Layer 2 of a small transformer language model trained on English Wikipedia (10 layers, counted from 0, width 96).
A neuron's activation on a vector x is SiLU(gate . x) times (in . x), where the dot is the dot product.
The model reads these tokens: "8" "2" "2" " |\n" "|" " E" "n" "s" "emb" "l" " |" " E" "N" "S" "G" "0" "0" "0" "0"

The vector x that enters this layer's MLP at each token. A number n stands for (n - 500) times 0.0055.
0 "8": 496 807 560 364 402 689 472 431 631 624 531 428 622 453 540 518 607 450 313 394 701 633 292 578 520 520 338 465 546 481 627 473 399 484 510 469 475 540 491 471 512 637 517 500 357 442 248 662 573 630 516 451 482 561 538 296 573 355 527 712 501 573 464 424 568 353 625 537 534 514 630 569 540 446 408 486 513 594 488 456 491 555 551 524 543 575 319 377 345 373 276 410 664 482 486 517
1 "2": 489 765 549 500 453 578 572 523 523 703 319 200 562 560 566 458 599 409 332 393 594 502 331 464 575 583 249 469 509 400 497 677 546 589 509 569 461 539 689 680 396 686 347 470 488 450 393 818 590 572 580 523 505 454 449 253 624 381 598 552 478 399 410 463 561 418 548 520 418 599 599 644 417 464 562 660 556 562 544 509 426 434 532 456 566 360 479 342 254 425 422 494 655 494 423 555
2 "2": 493 794 516 510 446 553 589 535 533 674 351 188 531 569 550 406 558 362 409 430 608 512 349 457 566 596 271 398 512 376 480 714 577 559 516 562 491 530 707 612 358 671 359 520 498 427 438 836 640 577 559 510 526 393 509 228 573 403 560 496 530 431 416 467 578 477 505 530 407 628 569 629 351 490 561 694 497 499 521 455 446 385 536 490 569 328 487 352 252 436 451 524 646 492 434 482
3 " |\n": 411 569 348 475 434 381 403 457 346 411 409 247 505 635 393 503 624 440 410 606 609 452 302 685 570 523 500 604 663 634 494 516 467 581 473 514 538 396 592 588 319 46 546 360 448 562 636 434 498 495 571 486 608 572 427 462 460 500 439 474 494 499 520 558 589 520 480 539 386 676 580 493 307 494 300 563 399 620 640 500 542 458 741 548 362 550 484 366 452 404 483 352 518 574 343 302
4 "|": 386 519 241 550 561 393 430 395 427 621 524 590 528 321 492 393 685 255 393 617 497 579 376 556 331 486 562 852 469 463 542 307 524 548 520 521 488 527 820 537 537 320 629 462 565 656 573 353 535 573 676 533 412 468 625 597 461 458 442 515 552 517 497 676 491 524 428 403 678 693 504 461 622 377 270 466 510 520 451 382 439 586 637 434 497 492 505 383 417 508 567 646 531 542 495 442
5 " E": 575 426 360 491 661 670 513 485 409 396 279 162 422 435 614 384 578 396 425 723 564 416 377 550 548 652 480 576 644 480 574 482 363 520 502 455 434 609 414 364 457 306 419 610 656 512 473 576 462 539 244 623 546 195 428 409 473 576 622 415 418 532 543 752 322 409 590 583 429 374 500 640 397 672 475 575 618 415 593 272 500 654 384 484 430 421 511 441 574 476 470 657 459 518 490 391
6 "n": 537 696 288 451 571 588 304 600 576 528 503 256 453 651 393 616 863 517 613 484 367 532 421 596 582 650 608 360 398 548 744 606 327 486 486 645 242 664 477 289 526 485 726 397 402 522 557 425 604 486 317 574 491 554 545 627 596 556 631 548 514 628 559 560 544 474 530 610 640 632 465 297 399 534 470 434 435 311 533 486 610 612 356 483 451 443 513 540 325 244 529 660 467 468 460 462
7 "s": 621 539 204 565 563 624 552 553 624 484 456 493 407 546 492 433 559 570 546 553 667 494 492 442 661 636 597 630 286 627 701 513 632 605 523 375 383 611 571 576 327 483 605 412 479 459 717 453 710 555 450 455 530 511 506 297 551 520 497 427 584 584 449 427 537 542 672 597 610 648 515 543 559 405 481 459 372 473 545 607 534 673 288 459 790 380 607 517 417 444 355 715 569 305 570 430
8 "emb": 522 701 449 466 495 416 350 521 621 474 483 136 450 428 403 473 551 837 468 585 637 499 400 478 357 643 540 646 503 394 612 533 567 541 465 392 337 574 692 417 575 402 742 383 471 350 357 446 756 486 391 508 559 617 619 586 430 623 442 550 543 469 252 511 520 508 400 370 629 433 423 500 543 728 380 642 544 748 431 427 384 348 381 465 491 573 357 480 549 658 448 615 278 300 441 343
9 "l": 527 645 596 505 775 501 465 533 488 594 677 493 438 535 429 525 596 688 474 400 527 429 358 486 368 509 610 422 403 539 652 467 597 567 574 569 502 777 389 487 471 444 604 298 649 540 392 676 557 492 301 712 330 429 523 441 441 290 676 464 548 529 337 259 377 417 284 619 589 485 482 323 427 543 451 368 527 569 524 496 502 560 591 442 439 349 456 539 279 324 352 714 446 658 406 627
10 " |": 376 639 374 663 611 509 510 272 351 496 592 306 516 419 500 449 553 544 402 443 565 513 376 517 429 639 626 584 235 446 508 190 534 508 488 518 432 448 652 363 617 378 451 461 589 465 472 467 541 575 584 448 508 326 513 612 508 531 592 465 572 530 496 539 504 526 432 520 427 369 475 546 521 376 438 419 487 488 513 536 519 445 539 524 577 332 348 466 398 470 518 508 581 580 462 418
11 " E": 562 478 400 494 659 699 562 491 434 354 259 179 488 443 625 385 516 386 444 746 538 402 322 549 550 647 500 588 633 470 600 466 388 524 489 426 442 623 393 377 435 355 456 612 659 516 432 622 449 530 233 633 543 228 412 408 453 546 615 410 435 540 508 732 298 403 608 593 414 367 506 630 442 692 484 527 631 332 550 309 484 653 408 499 412 427 492 442 567 472 455 613 430 539 495 420
12 "N": 549 735 320 551 597 524 361 400 336 445 500 341 446 500 511 588 509 183 807 637 370 546 441 564 591 768 577 395 543 593 546 458 358 400 540 583 406 555 436 502 722 446 366 419 348 483 591 603 686 556 258 452 454 408 514 451 627 512 527 525 401 497 610 459 504 360 450 635 672 486 481 464 501 364 316 316 656 408 574 417 496 441 495 373 500 447 680 537 333 360 642 556 179 411 491 567
13 "S": 537 604 22 495 569 407 670 465 278 564 278 268 387 439 451 548 347 507 656 568 414 388 529 552 501 595 609 556 536 554 610 564 378 587 496 420 489 591 470 495 431 499 398 224 507 470 783 496 647 583 288 472 604 337 486 511 456 502 621 557 355 456 409 514 399 485 676 528 663 444 525 606 537 553 442 324 519 547 466 412 493 518 366 554 430 321 666 416 384 506 547 513 478 387 619 624
14 "G": 476 537 221 557 532 553 524 524 366 532 719 453 479 256 518 457 397 290 579 569 472 525 535 540 535 543 563 549 374 579 549 643 418 545 612 498 383 330 492 438 557 412 410 352 625 362 589 575 589 580 160 430 478 394 340 515 403 489 526 591 376 479 512 510 521 383 538 373 408 571 366 625 427 619 425 374 748 515 453 373 466 331 379 493 431 528 537 549 534 454 437 690 274 460 354 455
15 "0": 452 620 289 446 319 647 318 548 467 450 283 565 491 378 486 477 367 417 615 499 535 484 400 500 577 658 294 471 356 396 521 543 438 338 508 614 518 367 509 423 455 473 391 220 554 397 569 408 548 547 385 490 385 469 347 434 468 401 565 583 473 405 469 739 673 431 614 413 435 362 578 663 509 220 515 424 475 473 471 362 668 581 146 651 489 460 554 621 261 484 411 384 616 622 470 536
16 "0": 453 631 314 446 311 667 204 504 547 512 223 504 499 346 538 559 543 358 556 546 519 512 410 519 629 632 264 491 367 360 534 565 540 355 496 642 500 394 582 524 487 563 474 175 531 413 539 613 520 548 494 496 371 483 402 377 459 398 537 633 489 372 464 635 614 397 584 482 478 443 635 625 462 219 664 517 472 620 483 438 698 612 209 613 484 517 589 568 306 445 414 497 558 525 437 584
17 "0": 449 596 342 453 343 693 154 478 547 565 210 496 470 390 554 549 598 397 511 562 515 522 423 526 615 607 264 503 391 341 525 570 540 367 512 655 490 403 617 580 476 576 529 158 529 409 536 634 527 559 566 474 349 493 446 409 481 404 546 639 473 383 465 579 587 397 601 489 530 427 625 606 428 242 685 535 475 621 516 474 718 618 264 580 497 560 621 564 346 420 419 489 549 495 418 537
18 "0": 447 631 365 456 348 713 156 465 551 561 194 474 459 375 558 552 611 396 507 554 521 533 422 525 632 597 267 486 389 342 531 570 537 373 516 658 484 423 632 568 462 575 529 170 528 406 523 652 532 560 558 473 358 502 440 413 488 394 568 649 476 380 458 569 594 387 614 484 532 434 620 605 417 262 702 551 488 614 520 478 717 617 288 586 511 564 621 547 347 412 417 495 542 490 424 536

Each question shows the input weights of one neuron of the MLP. A number n stands for (n - 500) times 0.001.

n210 gate: 327 492 434 417 496 467 414 596 579 689 531 450 508 293 744 553 641 588 297 631 359 379 559 545 500 349 445 404 309 551 724 342 279 720 650 412 477 623 515 658 381 417 317 527 408 733 288 550 310 438 465 583 434 661 576 515 637 345 444 481 511 555 437 572 397 496 584 387 748 453 493 507 561 496 472 518 611 628 593 805 511 542 571 639 558 775 696 470 414 538 247 610 548 233 537 465
n210 in: 605 467 390 593 416 551 753 459 497 579 666 245 412 401 513 399 754 513 487 542 383 516 513 355 598 453 311 635 460 609 546 413 548 555 326 480 580 503 422 459 546 503 571 484 493 525 477 599 291 556 479 632 427 503 691 594 392 517 386 539 445 374 405 267 569 596 396 384 553 466 785 567 422 393 469 443 558 712 420 660 433 532 359 520 417 640 528 552 440 566 374 386 697 503 487 335
Which token does this neuron like most? 0 "8"

n152 gate: 463 438 310 464 394 648 735 496 598 604 442 542 439 361 400 701 484 477 734 437 492 466 383 443 317 489 679 469 583 362 550 433 699 455 410 604 628 592 435 316 508 623 504 496 607 625 685 562 519 404 580 477 558 586 708 438 443 469 559 405 580 512 468 591 443 652 243 545 442 678 582 395 268 549 644 504 543 839 459 590 511 334 289 632 311 920 395 474 414 619 719 301 430 451 575 423
n152 in: 459 467 655 415 550 542 514 472 458 472 533 438 468 534 656 186 661 540 123 490 429 535 462 585 429 410 280 385 473 538 692 447 198 461 539 439 433 575 390 534 500 311 411 386 303 544 500 337 416 548 448 602 598 413 330 435 543 399 507 611 564 485 649 411 460 483 717 504 431 371 527 366 703 309 451 313 450 448 510 550 714 621 739 569 663 239 469 436 438 421 334 544 531 556 581 561
Which token does this neuron like most? 14 "G"

n16 gate: 422 486 612 366 517 366 517 334 483 630 409 378 369 539 527 483 479 462 606 557 551 637 606 595 483 377 441 465 624 441 455 355 486 647 632 455 483 327 507 533 431 614 435 651 241 539 541 285 476 404 484 490 591 342 322 520 641 479 557 528 702 486 228 531 500 582 583 309 388 484 590 524 455 333 496 453 542 705 688 536 351 541 638 172 552 577 474 500 317 617 337 461 698 340 325 621
n16 in: 241 386 438 529 454 503 351 593 351 395 547 619 466 665 503 503 567 363 408 461 408 660 393 423 525 572 441 500 731 355 287 469 390 454 521 609 503 372 716 581 488 529 419 611 376 410 755 444 403 553 596 579 481 436 506 381 580 597 539 410 340 445 558 592 338 497 503 469 600 476 622 464 500 574 643 569 483 503 648 369 336 417 510 591 431 633 465 469 440 450 604 456 485 436 661 400
Which token does this neuron like most? 9 "l"

n21 gate: 457 496 543 646 399 562 463 409 175 460 626 378 312 430 511 526 815 515 634 360 702 597 540 363 395 475 514 345 546 453 333 593 452 429 537 451 400 640 399 627 413 528 390 451 492 680 496 455 523 486 373 482 454 588 470 551 530 367 365 492 500 438 516 370 636 557 662 426 466 739 641 375 376 441 594 293 331 755 533 468 401 373 712 748 451 559 564 448 236 760 433 608 810 548 570 307
n21 in: 503 563 514 473 482 430 577 479 571 360 562 515 536 541 455 446 489 486 573 359 493 571 486 699 611 514 643 540 514 390 725 375 373 564 571 598 369 410 489 455 410 405 586 435 482 524 397 417 529 662 461 274 547 379 382 428 550 438 347 461 418 690 466 386 374 261 376 511 507 667 338 366 586 706 466 758 406 297 367 476 754 696 511 449 529 703 445 323 515 147 589 552 451 195 489 634
On which two tokens does it fire most, strongest first? 3 " |\n", 0 "8"

n105 gate: 345 634 652 609 461 473 893 508 520 585 605 560 639 512 646 508 642 636 618 329 417 351 378 720 595 649 729 692 526 379 544 383 687 630 601 456 617 424 551 561 540 751 393 611 739 612 614 560 689 443 504 453 484 663 465 580 655 532 496 441 508 413 492 453 635 327 435 579 532 455 474 340 472 893 629 431 266 496 403 209 302 496 252 520 564 473 511 375 480 416 351 549 458 504 337 556
n105 in: 545 356 404 475 522 299 518 496 602 209 515 429 651 666 643 386 515 641 254 421 566 441 454 427 437 436 313 675 423 578 500 391 496 529 373 403 431 515 353 881 593 584 465 441 500 278 577 347 418 384 564 489 294 282 617 436 493 369 486 430 581 439 354 423 530 637 479 314 526 314 559 533 430 719 388 418 410 798 540 271 591 511 489 316 451 622 496 496 474 378 467 424 374 387 493 671
Its three highest activations, in order, are on tokens 8 "emb", 9 "l", 12 "N"

n204 gate: 351 549 526 280 480 527 477 632 456 599 552 579 330 724 477 425 339 462 643 367 490 419 635 487 619 493 445 555 623 458 528 487 265 629 473 328 631 572 568 520 462 481 461 405 476 567 449 614 531 420 671 557 331 583 456 507 384 510 477 442 635 705 504 655 548 354 539 642 552 231 295 302 378 466 290 573 746 578 550 468 520 554 433 535 858 517 636 551 573 544 385 510 487 439 457 393
n204 in: 368 628 494 241 569 446 416 541 607 442 544 530 293 802 382 516 540 430 712 471 389 396 592 376 500 433 467 619 547 258 493 433 400 484 510 387 367 612 648 576 407 425 569 447 550 401 582 487 483 494 428 607 483 645 454 680 490 610 363 451 722 572 469 588 427 375 598 608 577 368 349 487 392 493 452 602 691 483 461 441 548 474 426 580 636 391 735 445 705 688 474 443 433 506 394 480
Which token does this neuron like most? 10 " |"

n78 gate: 500 513 385 546 362 409 282 491 611 610 418 631 571 433 372 587 374 481 655 377 539 251 680 564 626 615 573 666 454 583 556 541 633 593 364 471 424 338 487 354 347 613 537 603 374 588 625 487 605 488 535 319 428 455 433 618 610 474 450 368 439 725 658 612 370 509 308 567 294 506 403 595 551 542 426 534 615 554 692 479 554 564 440 520 604 601 522 666 503 361 385 553 384 436 437 448
n78 in: 492 436 420 421 471 529 436 620 346 529 428 506 562 626 494 297 352 610 400 523 535 485 352 518 547 531 318 467 567 571 401 305 599 667 468 554 642 577 479 531 586 556 441 406 411 489 567 419 548 348 449 555 512 304 503 440 476 536 623 485 626 632 617 406 346 545 324 418 407 480 592 509 665 579 481 454 431 361 506 503 651 424 454 275 449 431 472 436 253 580 401 579 555 430 570 643
On which two tokens does it fire most, strongest first? 7 "s", 15 "0"

n155 gate: 605 413 608 699 435 376 584 316 305 391 468 473 380 649 523 434 591 636 405 470 647 638 437 443 469 515 363 449 386 759 527 593 435 469 733 648 546 426 608 679 512 621 355 666 399 322 715 590 567 434 472 508 480 420 638 440 322 539 334 399 527 556 709 623 695 570 511 274 461 496 580 302 473 749 541 323 293 735 587 485 424 531 385 414 308 391 448 550 310 589 626 564 349 863 663 500
n155 in: 539 546 434 445 480 583 550 347 520 617 318 510 325 493 613 288 402 389 591 392 603 595 533 619 716 417 407 472 370 575 611 591 351 377 503 784 500 583 456 447 479 604 228 497 738 345 248 587 531 426 456 733 427 407 640 602 435 538 360 524 599 529 518 490 503 549 427 548 559 526 387 392 469 439 331 523 333 489 550 490 456 565 648 500 479 677 425 273 570 569 693 373 437 602 325 687
Its three highest activations, in order, are on tokens 2 "2", 7 "s", 8 "emb"

n45 gate: 471 587 714 542 393 710 623 654 387 277 631 322 321 387 700 271 649 493 365 507 429 477 653 279 416 500 506 684 686 626 500 376 503 366 557 422 623 588 416 493 415 487 489 534 585 621 584 544 325 393 469 533 408 595 426 604 483 394 451 530 537 356 440 550 636 503 669 607 589 490 557 430 645 396 468 500 506 486 536 503 394 634 403 352 411 563 413 433 559 436 333 431 763 680 513 599
n45 in: 460 344 421 585 421 516 649 471 259 314 500 537 526 424 433 418 510 580 476 549 451 333 449 765 715 586 503 450 409 569 383 597 549 372 386 590 685 457 516 666 487 669 466 500 477 755 474 533 507 503 581 493 523 611 566 300 321 256 532 556 484 352 335 533 739 575 538 415 520 425 466 620 625 602 483 282 441 452 516 472 594 385 432 638 567 323 487 500 446 440 350 653 394 389 523 487
Its three highest activations, in order, are on tokens 6 "n", 8 "emb", 15 "0"

n125 gate: 389 480 488 708 513 417 662 518 547 438 358 481 459 795 525 538 464 586 653 516 481 415 381 569 395 512 460 561 551 737 526 491 609 598 291 580 625 535 592 521 455 737 599 449 404 548 506 471 497 368 512 638 545 509 506 497 297 320 586 513 361 437 398 446 535 521 445 415 320 509 491 247 563 604 503 463 527 553 447 631 528 311 409 210 506 633 358 629 403 529 374 471 556 578 456 481
n125 in: 532 522 312 634 308 301 431 580 524 685 416 376 659 510 601 540 550 565 353 569 476 606 482 621 430 530 539 411 396 459 531 494 476 564 361 281 376 534 579 562 531 636 526 368 389 572 476 324 453 497 508 401 615 474 546 347 632 438 589 644 436 557 404 454 448 529 373 555 475 535 379 599 555 448 372 559 661 494 527 598 428 400 670 571 457 613 588 555 509 322 361 403 503 455 197 451
On which token does it fire most, and how strongly? 8 "emb", at about 0.35

n240 gate: 530 405 684 490 279 686 399 467 365 600 580 614 527 368 490 619 546 269 440 587 493 425 619 365 510 497 652 328 419 585 358 305 396 663 362 434 365 387 128 513 503 367 496 503 582 526 510 555 427 503 506 554 649 580 765 592 418 351 550 411 469 454 582 486 675 513 405 680 562 503 494 554 278 327 568 623 571 482 477 532 577 497 521 618 382 500 617 805 521 606 449 514 550 470 527 465
n240 in: 412 454 578 358 580 632 554 328 455 409 394 612 565 432 576 571 523 474 653 532 439 375 497 314 422 538 485 591 601 550 592 557 481 510 720 595 506 572 348 534 379 518 534 785 698 363 526 523 441 410 393 599 772 661 461 600 545 257 424 429 487 392 423 416 640 454 456 535 526 478 564 535 639 455 561 425 302 527 322 530 424 474 390 658 293 494 512 631 490 542 253 394 371 574 452 601
On which two tokens does it fire most, strongest first? 4 "|", 2 "2"

n71 gate: 400 476 477 751 547 753 523 393 469 393 564 703 606 414 569 610 327 631 266 485 547 379 455 44 417 428 489 603 403 492 309 522 574 367 523 603 670 528 524 492 452 660 590 520 690 800 434 671 412 372 464 310 329 640 539 538 736 396 316 642 551 422 287 465 255 684 879 488 536 448 496 434 429 484 665 527 363 422 450 474 411 551 375 464 544 492 586 621 512 508 403 330 439 531 400 520
n71 in: 383 664 726 546 396 478 507 428 640 554 310 523 27 461 627 481 565 384 653 526 522 526 543 736 500 435 604 496 690 557 458 596 203 563 397 380 383 560 481 378 451 324 453 500 332 346 552 496 409 436 605 716 542 413 360 536 653 606 504 522 511 608 535 415 511 482 296 378 368 691 504 376 444 485 383 583 479 438 449 384 379 267 523 428 492 616 237 437 599 736 563 641 602 640 409 511
Which token does this neuron like most? 13 "S"

n164 gate: 437 344 810 641 572 525 372 454 314 645 496 276 547 466 507 598 638 449 689 479 374 619 469 432 471 661 585 401 696 358 346 547 689 439 536 493 543 766 609 535 599 455 95 413 675 462 536 474 600 601 527 486 460 622 554 458 348 540 288 344 623 485 613 345 394 390 402 522 574 497 568 571 348 529 610 451 612 720 425 619 436 410 437 272 526 493 403 356 522 536 633 601 712 432 500 518
n164 in: 564 432 666 484 619 581 516 699 421 329 239 322 640 469 574 609 599 517 759 588 596 497 388 464 650 596 548 564 516 446 436 390 539 685 615 396 647 557 348 423 651 535 427 463 530 459 615 534 659 470 661 421 695 634 507 462 500 365 590 367 536 548 583 378 604 415 689 312 466 316 431 614 570 622 399 494 625 340 539 462 444 282 565 659 416 510 380 559 398 370 500 415 458 421 539 436
On which token does it fire most, and how strongly? 12 "N", at about 0.45

n98 gate: 576 421 416 307 531 418 394 629 434 667 489 709 749 621 395 507 407 405 704 390 535 417 760 583 595 500 389 228 480 567 571 568 607 698 290 578 672 468 577 537 281 500 438 528 581 467 514 468 582 443 638 421 344 251 538 530 493 624 592 430 364 471 635 646 504 567 500 323 415 627 503 620 388 677 364 649 549 548 688 355 596 583 568 273 606 524 580 535 468 511 583 554 483 400 497 429
n98 in: 713 483 340 455 369 530 577 526 363 609 503 359 469 610 408 537 517 476 392 463 686 513 297 564 391 605 503 421 487 500 600 488 657 493 567 438 306 326 240 493 517 494 461 534 578 439 534 428 559 451 330 563 631 201 574 405 598 424 375 429 551 429 564 544 578 600 539 497 390 303 430 543 351 402 653 470 360 514 639 679 397 365 483 655 390 394 671 628 777 606 419 406 579 617 626 414
Which token does this neuron like most? 2 "2"

n3 gate: 284 379 597 399 529 550 277 411 531 559 503 488 529 437 522 558 198 477 355 537 365 380 469 394 535 522 432 506 571 379 415 601 455 417 509 445 562 520 491 461 331 653 485 532 662 589 655 587 336 422 529 347 553 484 466 619 581 553 494 465 325 329 572 440 430 344 556 520 518 333 538 500 514 386 530 480 392 536 508 484 627 534 533 529 494 489 585 420 429 543 534 299 379 435 591 590
n3 in: 486 602 560 550 661 431 597 548 670 442 473 526 395 325 602 448 543 355 497 556 526 389 573 500 649 467 509 484 510 448 524 562 410 562 503 669 371 560 346 462 495 478 492 416 371 453 601 397 447 469 579 402 574 647 363 676 547 529 589 581 443 606 443 370 416 420 560 358 511 470 583 513 312 433 615 538 456 464 418 451 559 614 586 466 553 401 443 335 556 579 497 406 421 477 551 439
On which two tokens does it fire most, strongest first? 18 "0", 9 "l"

n44 gate: 521 509 556 553 457 467 416 637 379 437 431 568 543 349 485 430 380 392 425 419 368 534 574 354 472 643 458 525 497 652 394 500 358 561 310 522 443 426 485 500 571 366 481 460 488 598 555 398 550 453 677 500 366 592 674 450 543 802 676 457 457 612 641 412 552 322 506 582 628 424 503 500 387 384 275 709 615 481 623 601 373 613 465 575 721 533 564 457 672 515 467 528 527 424 608 416
n44 in: 462 500 413 464 348 506 362 437 466 627 497 494 450 529 573 519 513 371 522 387 522 534 362 447 509 512 633 519 710 339 383 471 303 413 485 601 322 305 540 362 346 598 448 503 531 204 674 478 379 753 560 617 402 374 506 605 509 551 515 512 599 552 393 444 440 628 338 735 452 506 456 564 472 556 480 433 518 549 677 456 488 475 686 471 554 661 554 509 408 506 608 423 391 509 393 579
Which token does this neuron like most? 12 "N"

n104 gate: 378 566 454 569 519 461 468 620 513 422 508 514 597 455 557 414 492 565 527 513 524 540 534 426 578 391 488 416 480 559 560 517 384 604 542 389 701 462 556 376 338 564 699 642 384 561 335 489 642 423 579 595 554 397 500 539 438 378 599 594 407 665 553 500 406 646 552 519 396 559 384 468 452 463 345 503 477 362 526 581 489 449 558 407 663 346 449 556 607 624 452 693 592 460 587 465
n104 in: 498 445 522 566 650 565 578 626 624 502 547 575 467 575 530 436 587 394 482 540 564 617 426 503 679 376 331 448 473 427 593 443 553 515 429 366 485 554 428 599 492 381 463 546 567 440 337 456 469 555 516 354 446 510 561 441 418 469 634 495 447 404 705 518 459 529 628 393 526 471 656 477 513 416 347 388 543 446 508 599 475 396 587 451 326 510 598 454 510 539 508 361 637 449 394 433
On which token does it fire most, and how strongly? 13 "S", at about 0.12

n184 gate: 451 576 273 470 630 407 331 561 573 318 540 543 655 566 445 472 345 415 641 462 475 420 503 591 489 486 516 550 604 645 629 451 705 731 323 546 670 287 570 391 518 603 713 525 273 503 437 714 496 414 629 368 600 470 444 317 486 722 678 412 461 610 570 605 475 557 531 640 396 372 391 354 549 699 511 678 695 415 669 344 635 517 420 536 671 521 587 612 493 415 493 395 404 465 341 411
n184 in: 601 516 462 555 427 479 458 687 422 488 275 478 589 589 411 357 563 623 525 737 470 372 426 455 610 565 547 522 483 319 317 615 479 473 590 568 497 509 549 488 485 523 586 372 359 609 731 599 550 519 425 494 391 537 530 462 350 370 530 644 524 580 653 634 386 515 503 564 425 421 486 575 741 367 529 420 575 558 575 494 332 360 506 438 599 419 430 551 338 580 382 522 548 669 410 250
On which token does it fire most, and how strongly? 11 " E", at about 0.28

n40 gate: 489 566 585 725 444 500 338 601 556 402 520 916 335 559 570 428 339 476 595 508 448 245 651 412 777 597 700 378 492 558 435 574 528 796 349 443 452 605 488 372 212 603 550 335 448 659 592 561 668 598 581 595 394 496 624 632 311 488 410 500 592 517 730 472 447 289 539 600 361 542 307 547 460 564 424 512 753 412 531 489 508 720 707 692 748 606 584 599 443 411 520 442 242 381 464 309
n40 in: 679 661 401 503 558 760 530 341 554 463 336 562 692 243 613 425 647 610 556 668 462 429 589 561 500 745 621 555 341 539 469 484 476 422 554 393 345 662 613 569 486 448 589 237 637 613 405 462 486 552 362 513 635 718 571 454 668 365 483 616 507 625 447 340 682 464 658 680 503 490 545 571 534 500 457 417 577 310 483 465 547 490 620 618 576 443 627 629 619 435 578 633 547 493 403 362
On which two tokens does it fire most, strongest first? 7 "s", 12 "N"

n179 gate: 554 227 589 474 661 560 474 537 298 399 645 391 527 544 519 454 607 325 524 379 596 423 556 397 423 351 538 628 734 537 301 390 606 542 322 640 447 291 358 504 341 343 464 562 430 431 630 406 602 583 373 481 645 345 477 407 604 477 474 531 481 287 765 485 504 335 511 259 641 342 605 595 404 408 815 279 457 589 368 689 292 439 508 488 504 504 441 683 890 477 580 504 605 424 640 348
n179 in: 464 538 726 270 578 699 441 558 463 529 572 383 321 399 366 407 550 534 588 555 322 456 723 493 530 486 699 624 680 678 338 551 467 444 533 346 416 575 571 507 271 549 438 411 444 623 448 413 409 537 272 588 610 647 215 518 511 447 214 701 670 659 671 555 361 369 665 518 568 422 668 456 485 363 516 471 531 477 347 742 386 322 443 504 587 398 479 725 504 710 500 485 525 489 588 504
On which two tokens does it fire most, strongest first? 2 "2", 1 "2"

n213 gate: 531 359 493 399 570 411 542 483 521 459 252 375 592 599 298 349 345 244 587 531 402 587 510 392 606 582 404 568 620 412 532 562 667 314 312 639 594 638 511 384 479 607 632 680 627 381 496 411 457 262 603 601 543 586 637 561 444 429 377 518 714 463 504 259 762 527 575 654 461 493 503 490 423 318 456 534 354 515 559 536 306 279 301 403 479 479 379 664 565 539 490 504 545 559 656 354
n213 in: 586 510 465 619 627 487 432 535 312 612 413 510 582 527 385 546 264 437 490 397 493 396 519 461 487 535 524 344 460 478 407 612 717 356 500 464 675 566 566 408 348 584 541 572 691 299 781 371 660 503 491 655 347 432 578 440 467 693 452 441 663 360 356 477 467 594 446 575 607 688 404 484 457 725 431 484 605 658 484 571 539 490 662 463 414 561 710 575 389 629 529 476 590 477 284 497
Which token does this neuron like most? 0 "8"

n26 gate: 531 478 580 483 574 483 668 568 245 295 661 496 452 473 351 273 487 584 464 230 662 578 378 348 614 479 218 359 479 651 389 907 362 465 496 796 625 399 784 466 619 525 166 570 562 422 439 491 611 449 384 625 615 607 478 340 338 544 419 447 522 372 436 474 491 533 475 44 255 412 677 487 636 448 472 351 212 642 487 380 565 513 437 393 460 714 245 439 321 412 431 266 517 638 470 482
n26 in: 548 608 597 552 457 322 542 647 535 508 341 461 492 585 447 438 532 488 604 439 446 311 463 681 543 756 489 716 471 600 334 407 458 473 577 677 542 516 554 594 363 482 447 543 297 635 400 469 401 504 368 354 591 456 442 493 617 323 318 737 554 225 306 562 324 219 534 195 401 474 617 320 574 566 406 670 405 565 176 617 343 376 592 366 661 489 352 419 536 605 284 328 663 515 496 245
Its three highest activations, in order, are on tokens 1 "2", 2 "2", 0 "8"

n226 gate: 560 492 419 471 428 541 459 481 462 470 336 741 718 452 418 569 610 589 590 628 771 603 533 215 462 578 438 407 446 606 597 637 594 511 564 531 640 496 164 707 531 830 408 569 465 608 397 523 473 255 398 628 376 547 409 474 684 321 377 477 504 524 440 401 288 693 681 473 426 288 406 583 301 470 528 426 453 584 365 417 500 173 433 589 403 620 548 455 422 631 515 276 362 508 410 396
n226 in: 600 537 472 469 507 602 394 446 322 462 453 430 753 414 490 457 557 526 480 603 745 510 339 308 543 379 479 249 422 440 613 521 552 373 674 510 552 629 451 668 480 478 548 487 553 593 520 593 450 470 290 587 483 451 526 349 579 364 318 388 484 336 497 536 296 734 620 552 493 331 494 558 389 487 352 331 454 668 487 734 510 337 520 387 387 535 425 412 403 638 425 507 506 503 465 632
Which token does this neuron like most? 16 "0"

n99 gate: 534 618 443 609 539 298 606 627 396 580 507 437 648 215 535 464 460 374 534 323 556 608 427 542 760 417 554 745 516 575 413 476 626 500 549 341 442 440 595 560 696 572 246 510 609 667 490 304 463 476 479 519 503 494 490 582 586 540 283 536 431 640 531 213 507 456 541 546 407 469 577 581 497 526 414 391 444 510 297 707 316 572 486 537 507 564 682 529 621 441 624 510 574 471 416 517
n99 in: 452 378 424 604 403 456 395 456 629 491 481 549 664 713 399 479 594 341 675 506 394 506 532 376 275 447 299 623 474 611 497 573 506 415 551 435 452 561 448 494 494 584 529 564 469 320 512 417 506 632 506 377 596 346 591 415 500 534 385 485 424 316 497 503 414 541 433 669 457 474 434 386 357 542 570 494 466 557 461 428 482 388 378 463 411 248 468 482 674 472 443 484 367 647 375 211
Which token does this neuron like most? 14 "G"

n2 gate: 441 451 634 558 656 374 697 315 470 331 587 289 415 447 629 493 710 462 420 630 514 527 388 574 507 510 417 538 419 340 700 466 671 663 379 569 695 562 429 655 517 516 557 333 630 449 439 741 420 377 625 587 517 462 422 372 493 237 427 677 429 642 507 412 596 549 582 503 545 662 561 500 500 723 746 556 426 468 497 609 446 534 486 517 417 444 467 517 378 291 476 517 371 439 309 624
n2 in: 298 391 277 528 433 253 453 450 376 622 579 392 494 379 422 429 401 383 408 572 279 647 509 296 539 432 605 370 631 313 366 538 671 516 639 461 589 384 529 388 461 460 463 371 510 518 391 555 523 445 585 586 536 461 628 543 516 529 522 561 500 567 567 494 413 512 429 306 618 598 415 443 474 554 618 494 681 372 708 461 528 462 526 363 533 324 629 653 543 468 366 450 566 335 330 409
Which token does this neuron like most? 2 "2"